Layer 4 of a small transformer language model trained on English Wikipedia (9 layers, counted from 0, width 128).
A neuron's activation on a vector x is SiLU(weights . x + bias), where the dot is the dot product.
The model reads these tokens: " m" "ost" "ly" " de" "vel" "op" "ed" " by"

The vector x that enters this layer's MLP at each token. A number n stands for n times 0.051.
0 " m": -38 24 22 -31 -6 -8 72 -1 13 -45 -2 33 -5 6 -33 -18 25 27 1 30 33 -7 41 1 4 -22 58 -22 -10 22 -22 32 -12 31 1 42 51 30 0 44 -10 -6 -1 33 38 50 21 35 -43 14 11 43 -29 10 0 7 20 11 -20 21 9 -26 49 10 24 5 16 -13 -15 -50 -5 -41 32 -11 23 1 -9 50 -42 -33 19 53 14 44 45 2 -43 -44 -5 34 -21 40 13 -9 32 7 18 22 23 9 56 -42 24 -2 10 18 -45 4 -6 -5 -24 15 4 -12 18 -18 19 18 -3 49 -6 -1 -66 10 36 16 34 0
1 "ost": -26 21 28 -54 26 -39 51 -48 -18 -40 -5 10 -18 10 20 -8 3 -4 -17 16 -19 -38 -6 -3 53 -59 30 -52 -3 -12 -7 29 -37 41 30 39 29 13 28 24 -16 -40 16 52 -28 -6 -3 53 9 21 19 17 -14 -38 5 18 7 17 -19 0 29 -39 49 25 24 -19 0 -27 -8 -61 -20 7 -1 -18 -11 4 6 92 -30 -39 -9 57 13 12 47 25 -31 -11 13 43 -38 30 -13 -29 55 -10 12 9 2 -4 29 -26 -9 -12 31 54 -6 2 34 4 -40 27 -25 -4 -4 -5 -21 -8 -7 19 24 2 -48 1 54 -10 43 21
2 "ly": -48 19 10 -32 -9 -29 43 -66 -25 -40 -16 2 -12 6 -9 25 -13 10 3 7 -12 -52 18 -28 29 -64 4 -48 37 23 13 52 -17 6 4 37 36 -2 39 35 2 -1 31 26 2 13 -5 30 -18 -24 26 30 -39 1 -6 -14 25 25 16 -14 11 -11 44 -13 29 19 53 -24 2 -41 -26 -25 -21 3 -4 48 11 45 -17 -18 -28 87 22 37 7 -10 -7 -68 18 -1 15 34 -58 -37 20 0 5 67 -18 30 24 -35 18 -13 3 37 14 6 -2 -23 -5 -7 -10 -10 -7 -17 19 -5 25 33 55 -4 -15 14 64 6 36 13
3 " de": -74 -25 8 -24 12 -2 37 -59 -20 -29 22 8 -17 30 -9 -52 12 -21 21 22 -9 13 34 0 11 -65 -2 -53 -10 4 34 -7 -22 15 -2 7 47 9 44 23 -16 0 9 50 -5 -40 -18 73 -6 19 -11 33 4 16 -33 -24 7 34 -11 0 11 -30 27 42 23 22 36 0 -7 -24 27 -11 -3 -5 9 -43 -7 45 -12 -59 -24 28 44 53 50 15 3 -48 21 -11 -7 19 2 -14 -21 9 4 -13 12 23 49 -5 -33 -21 -10 41 -62 9 27 -38 14 5 -47 2 -46 18 33 -13 30 57 25 33 -22 9 54 17 49 11
4 "vel": 19 -12 10 -47 -5 -29 21 -38 -95 2 22 8 -46 30 38 14 -13 -8 -4 8 -11 6 16 1 19 -15 17 -54 -16 12 9 5 -2 -9 -6 4 -11 15 54 11 18 -22 21 16 18 -6 -81 79 19 26 -22 21 -24 9 -3 -11 0 2 -10 -38 -6 -9 51 0 5 -49 26 15 -26 -2 23 -9 -26 -2 23 0 15 54 6 -24 27 39 -21 8 39 32 29 -55 -3 -25 -28 -1 -5 20 1 22 -24 23 -11 50 62 -55 17 -42 -20 24 -16 17 5 -54 -35 9 -24 -26 -15 25 23 -19 48 12 71 50 21 1 55 -18 36 47
5 "op": 36 -11 -7 -22 8 4 -10 -71 -25 -57 -48 2 -46 50 -2 15 -9 6 1 -7 -7 -51 27 6 8 -4 -25 -17 -16 -4 29 3 -56 -54 -1 -27 12 35 22 0 -7 12 1 45 -14 5 -14 59 7 -4 33 75 -29 -28 -71 -3 -18 3 7 13 -27 2 19 -17 42 4 13 -14 20 -3 4 31 -10 -9 -18 28 -10 56 -18 -44 -9 40 -22 30 13 -12 14 -59 19 36 9 0 24 0 5 37 -12 11 6 41 31 -38 17 -27 -1 48 -22 15 4 -38 -11 -1 -38 -40 -17 32 -12 -32 30 23 62 50 -29 24 64 -10 19 36
6 "ed": 15 -12 30 -17 5 -15 31 -19 -38 -39 -37 16 -61 37 -30 -5 9 11 -1 41 -8 -12 49 -28 5 -18 17 -29 23 6 -3 18 -26 10 1 14 15 35 38 22 -9 -2 15 62 50 12 -11 48 -39 6 44 55 -34 -10 -41 -21 26 18 -2 15 29 -23 57 -24 42 18 47 1 -16 -42 25 -13 -3 8 -2 16 39 33 -26 -43 15 41 -12 22 17 4 -2 -35 35 5 -4 40 -22 -18 2 -32 14 70 8 15 41 -28 27 -24 17 21 -6 34 3 -13 -22 12 -50 -29 -20 -19 -14 -8 55 22 19 22 -49 9 89 8 20 24
7 " by": -32 26 17 -37 -12 -4 50 -15 -11 -50 -41 -7 -19 4 -14 -37 14 19 5 34 16 3 60 -2 0 9 48 -25 5 17 -7 36 -1 21 6 23 34 26 31 42 5 8 18 60 20 43 15 22 -55 4 -14 73 -11 19 -3 -5 31 2 -11 10 35 -42 44 16 14 15 9 -18 3 -61 -10 -2 -19 -3 25 5 9 43 -22 -33 12 66 1 57 27 -3 -36 -40 16 15 -10 40 -19 -18 6 9 12 42 7 42 46 -19 2 -28 -1 64 -38 20 1 -1 -25 -1 -38 -18 -4 -40 -1 8 6 44 11 5 -74 -1 49 35 34 14

Each question shows the input weights of one neuron of the MLP. A number n stands for n times 0.0058.

n7 (bias -0.202): 12 22 12 26 -21 -6 -6 -9 -16 10 -17 -22 -1 -1 -13 -18 28 -25 12 -21 -3 -4 8 5 -29 4 -23 4 -31 -8 -8 -1 -5 50 1 -28 14 -27 26 18 11 26 -31 -7 16 17 -12 -59 1 -8 0 -18 -33 -13 -17 -4 10 -4 -30 -15 -19 31 65 -3 31 -18 -22 -23 -8 1 6 -53 -10 6 -15 -16 -17 -18 33 -8 -10 9 1 -41 -1 -17 -49 -40 39 -36 19 -21 0 -32 0 1 -22 -11 -5 -13 -2 -25 24 10 0 -28 12 10 -28 2 34 26 1 -6 -11 4 -10 15 6 -1 13 15 -26 32 -14 -35 25 -10
Which token does this neuron like most? 2 "ly"

n249 (bias -0.147): 21 -25 0 -3 8 -8 -17 19 -25 -1 33 -3 -36 -3 -12 39 38 -42 14 37 -3 -55 -15 8 9 15 15 0 5 16 7 -6 -5 -3 8 21 25 5 -34 15 -4 -10 -10 36 10 -25 11 -16 10 -10 21 -6 8 19 3 5 6 2 1 1 3 3 35 -6 -9 22 -41 31 -46 12 15 19 -22 -21 29 -28 20 -33 -3 13 -24 -56 31 -33 -5 -35 -1 -28 9 -12 -5 32 -11 -32 27 -16 8 17 7 0 -47 -13 15 -17 23 21 8 5 34 -6 24 5 -46 -10 9 -18 -25 -35 3 -20 41 -22 10 -14 5 -9 8 -31
Its three highest activations, in order, are on tokens 6 "ed", 1 "ost", 2 "ly"

n264 (bias -0.219): 21 -10 51 46 29 7 2 23 7 -23 17 13 -6 -29 -13 -21 -27 16 9 9 7 14 -6 -26 -35 37 12 11 0 -5 11 8 36 -6 23 26 4 -24 -13 -5 -45 12 -10 16 0 21 2 -31 33 -48 -1 -11 -4 -20 -33 -27 -20 27 2 35 -1 13 -27 -30 -7 -13 -9 30 21 -13 5 -5 -35 39 -8 -41 11 8 15 2 -29 4 -25 20 -19 43 -23 -34 3 15 -1 24 7 14 -1 -10 1 15 16 -8 9 -6 -2 -16 -9 16 19 -23 15 -31 -2 4 23 -38 24 23 28 -26 -1 -43 6 21 -3 -37 22 14 12 -21
Which token does this neuron like most? 6 "ed"

n101 (bias -0.158): 23 -9 -30 -39 -10 -13 52 48 35 5 -5 -2 28 -19 34 -5 -17 20 6 42 2 43 10 -27 -5 -11 40 19 20 -1 -4 22 9 -1 -36 -3 21 13 -30 -37 39 16 -3 -23 15 21 -8 13 1 -15 -14 4 40 -8 7 24 -35 -5 -19 -9 -15 72 8 -24 15 9 -9 -33 -2 23 8 -31 -39 37 40 -4 -36 -20 28 6 -8 19 -7 20 -32 27 -2 26 -25 32 -8 11 -12 -34 -21 -1 14 27 13 -2 4 13 -1 -37 -6 15 -10 8 -15 -24 -5 8 1 -18 -21 -10 11 -19 -49 -9 10 3 17 5 -25 19 -11 20
On which token does it fire most, and how strongly? 7 " by", at about 0.21

n337 (bias -0.267): -32 38 20 22 27 -3 -13 -14 21 15 -19 24 7 -4 39 -15 -25 34 -9 -7 -9 -11 8 -3 34 9 -14 20 16 -19 -23 -22 0 14 4 12 35 -47 -17 -9 28 -16 -18 4 26 -12 11 -7 20 -31 22 0 -56 -27 10 17 -36 -25 3 1 9 4 5 -16 -16 -42 0 15 -33 24 -8 -8 -22 26 11 56 -2 8 -15 -23 -60 -34 -24 -25 66 28 -17 55 80 -1 -4 23 50 -18 -9 6 14 19 -8 -10 -12 -38 8 -10 24 -26 24 -18 -2 -11 21 35 -6 31 -11 11 2 10 -22 0 -17 -3 -6 18 -5 -7 -46 15
Which token does this neuron like most? 1 "ost"

n496 (bias -0.160): -11 19 15 9 10 26 6 -17 4 39 0 21 8 -32 -5 -7 -17 32 -24 6 -11 31 10 4 5 5 38 25 -11 -4 24 10 -14 -35 -5 -23 0 26 -19 0 4 -2 2 -23 -11 50 -23 -35 14 -6 10 36 -10 -8 -26 2 -17 -13 -39 2 -21 -20 -12 -25 29 8 -1 44 -42 28 2 -7 9 -20 3 6 1 -2 25 -2 12 -7 -10 -21 14 15 5 -59 -49 22 6 20 -10 4 5 40 -7 -19 15 3 4 13 -2 -18 -2 -3 -5 -27 -11 -10 22 -13 13 7 4 -6 -67 -28 -19 -18 5 8 8 13 18 -21 -11 8
On which two tokens does it fire most, strongest first? 5 "op", 4 "vel"

n425 (bias -0.265): -4 -17 38 -22 13 1 31 -19 -17 13 3 10 2 -39 15 11 -7 -11 8 -22 10 47 2 -3 -1 51 4 9 29 34 16 -22 1 -36 1 -13 -13 16 -4 -4 18 -31 -19 -8 37 1 -1 24 31 7 6 27 -11 8 -26 -3 25 -67 -31 -23 9 -29 6 -45 -8 -9 -29 -15 2 41 31 -3 -30 13 28 -14 9 11 36 -1 46 -3 19 -24 11 42 -3 22 3 18 -4 -21 23 -1 20 -11 -28 -29 13 -29 -19 -26 8 10 -5 16 10 -21 5 24 2 30 2 23 11 -15 -20 -24 -18 6 20 6 -19 -15 -14 -2 -8 8
On which token does it fire most, and how strongly? 4 "vel", at about 2

n145 (bias -0.146): 12 3 -12 1 -44 8 26 -33 7 -35 31 -1 6 -28 32 -12 -48 6 15 26 18 2 -9 32 7 -6 -5 14 1 -14 -1 15 -39 -13 3 34 -29 13 6 -3 -12 -6 -12 -19 -30 -13 -20 -4 0 -28 10 -8 8 -5 8 -4 3 4 -6 15 33 22 13 -10 7 3 17 -46 -5 -10 -21 23 44 30 33 45 -11 -26 -6 1 18 -3 4 -25 -44 15 -23 24 8 32 24 0 -38 1 13 6 11 -40 27 -6 24 -25 32 7 -3 9 -27 -35 -13 -4 19 -7 -19 20 -3 -15 -16 18 33 18 -35 8 36 -5 38 4 -34 -33
Its three highest activations, in order, are on tokens 2 "ly", 1 "ost", 0 " m"

n328 (bias -0.208): -3 -26 43 -8 -18 -29 8 29 -6 25 18 -26 -5 9 34 -4 -25 -4 -15 35 -3 -8 25 0 -31 11 1 6 0 44 2 -8 -8 -12 -27 -15 5 33 -33 -6 31 -6 -6 5 -22 9 -4 -6 10 31 -3 -9 -35 -16 -16 45 -2 -35 -41 -9 -17 2 54 6 29 -18 15 -1 -6 -18 -3 -4 -1 17 -32 -20 16 -12 3 18 -20 6 -1 31 -43 -8 -2 31 13 23 -8 8 4 -13 7 9 -28 22 17 -11 -42 8 14 -8 7 -18 7 43 -13 -1 21 -8 -35 20 33 39 24 20 -18 -18 -27 3 26 -5 25 -9 36 -26
On which two tokens does it fire most, strongest first? 6 "ed", 4 "vel"

n336 (bias -0.201): 3 -33 -6 -8 -50 35 4 23 -4 -44 5 6 3 15 24 -33 18 26 31 -1 -5 -19 -10 31 -5 39 -9 -13 20 -14 -8 -18 -35 16 22 -6 -3 -28 -16 35 24 24 -17 -48 13 -26 18 3 16 -33 40 -14 8 -10 -15 9 -8 8 3 12 -25 52 -16 -7 16 -9 -26 30 -23 -37 -26 3 23 34 20 24 9 21 18 -41 -21 -16 0 -4 34 -14 13 -23 10 -1 26 -27 -39 2 14 -12 1 -17 -21 24 -27 1 52 -10 -3 17 27 0 -12 -16 -12 -21 15 21 17 49 -47 -17 -17 -8 46 4 -3 26 1 17 -17 3
On which two tokens does it fire most, strongest first? 5 "op", 2 "ly"

n505 (bias -0.178): 24 -29 34 16 12 3 37 18 17 10 3 37 -8 -32 -29 -21 -3 -34 2 26 -4 6 39 -29 20 -6 21 -9 -3 -14 8 41 -5 18 -20 -14 -23 14 -22 -6 -14 -44 32 21 0 20 -5 28 -15 24 -11 15 10 -25 55 -2 -6 -29 -25 -17 9 -37 -23 -15 20 -14 -25 -12 4 23 -37 5 53 -19 10 -17 4 11 30 -2 -14 -19 -9 -29 -6 9 6 -23 2 17 -17 0 3 3 7 -15 10 0 -18 -4 26 -4 8 36 24 -25 -5 -11 -20 -11 15 -3 23 51 -2 24 -44 -67 7 -11 -20 4 6 -15 -8 2 18 -13
On which token does it fire most, and how strongly? 1 "ost", at about 1.8

n110 (bias -0.187): 1 62 24 -14 34 -37 -19 17 -11 -14 -5 -12 20 -34 -13 -9 24 -10 14 -8 -13 -24 -12 -22 -2 2 0 7 1 5 -17 -49 -4 -26 31 -21 16 -17 -14 18 -25 -6 14 14 1 0 17 -10 -29 15 10 -14 29 -9 14 4 -23 12 30 -2 -20 10 -1 1 -24 23 13 -14 14 -8 17 2 -11 -51 -25 -26 1 15 -34 28 14 -49 -24 -6 -9 20 -21 -12 -16 8 -16 2 -14 -26 18 -27 15 -22 -10 -4 17 17 -2 -5 19 -38 14 17 3 12 15 34 19 -19 3 -5 11 5 9 5 -11 -27 -21 -33 17 -1 16 -21
Which token does this neuron like most? 1 "ost"

n360 (bias -0.234): 9 0 36 0 7 -15 21 12 -21 32 4 5 6 14 -35 -7 0 -14 -11 11 28 7 -44 2 27 7 -12 51 8 -21 -1 7 0 47 -15 -24 -20 -23 -22 42 26 9 -28 17 -34 24 45 33 13 -9 22 5 -10 -6 -8 -6 -5 -8 13 -18 8 34 -2 4 25 10 -1 -32 1 32 18 9 -3 -50 -26 -12 -41 0 18 -27 24 18 12 -8 2 -7 -1 4 -9 -27 -51 -16 -1 -25 19 4 22 -12 -6 -40 3 -9 21 7 20 2 4 -8 -1 -16 -10 10 23 -7 33 -11 9 49 -11 1 10 -24 14 -26 -16 13 -1 -32
On which two tokens does it fire most, strongest first? 0 " m", 1 "ost"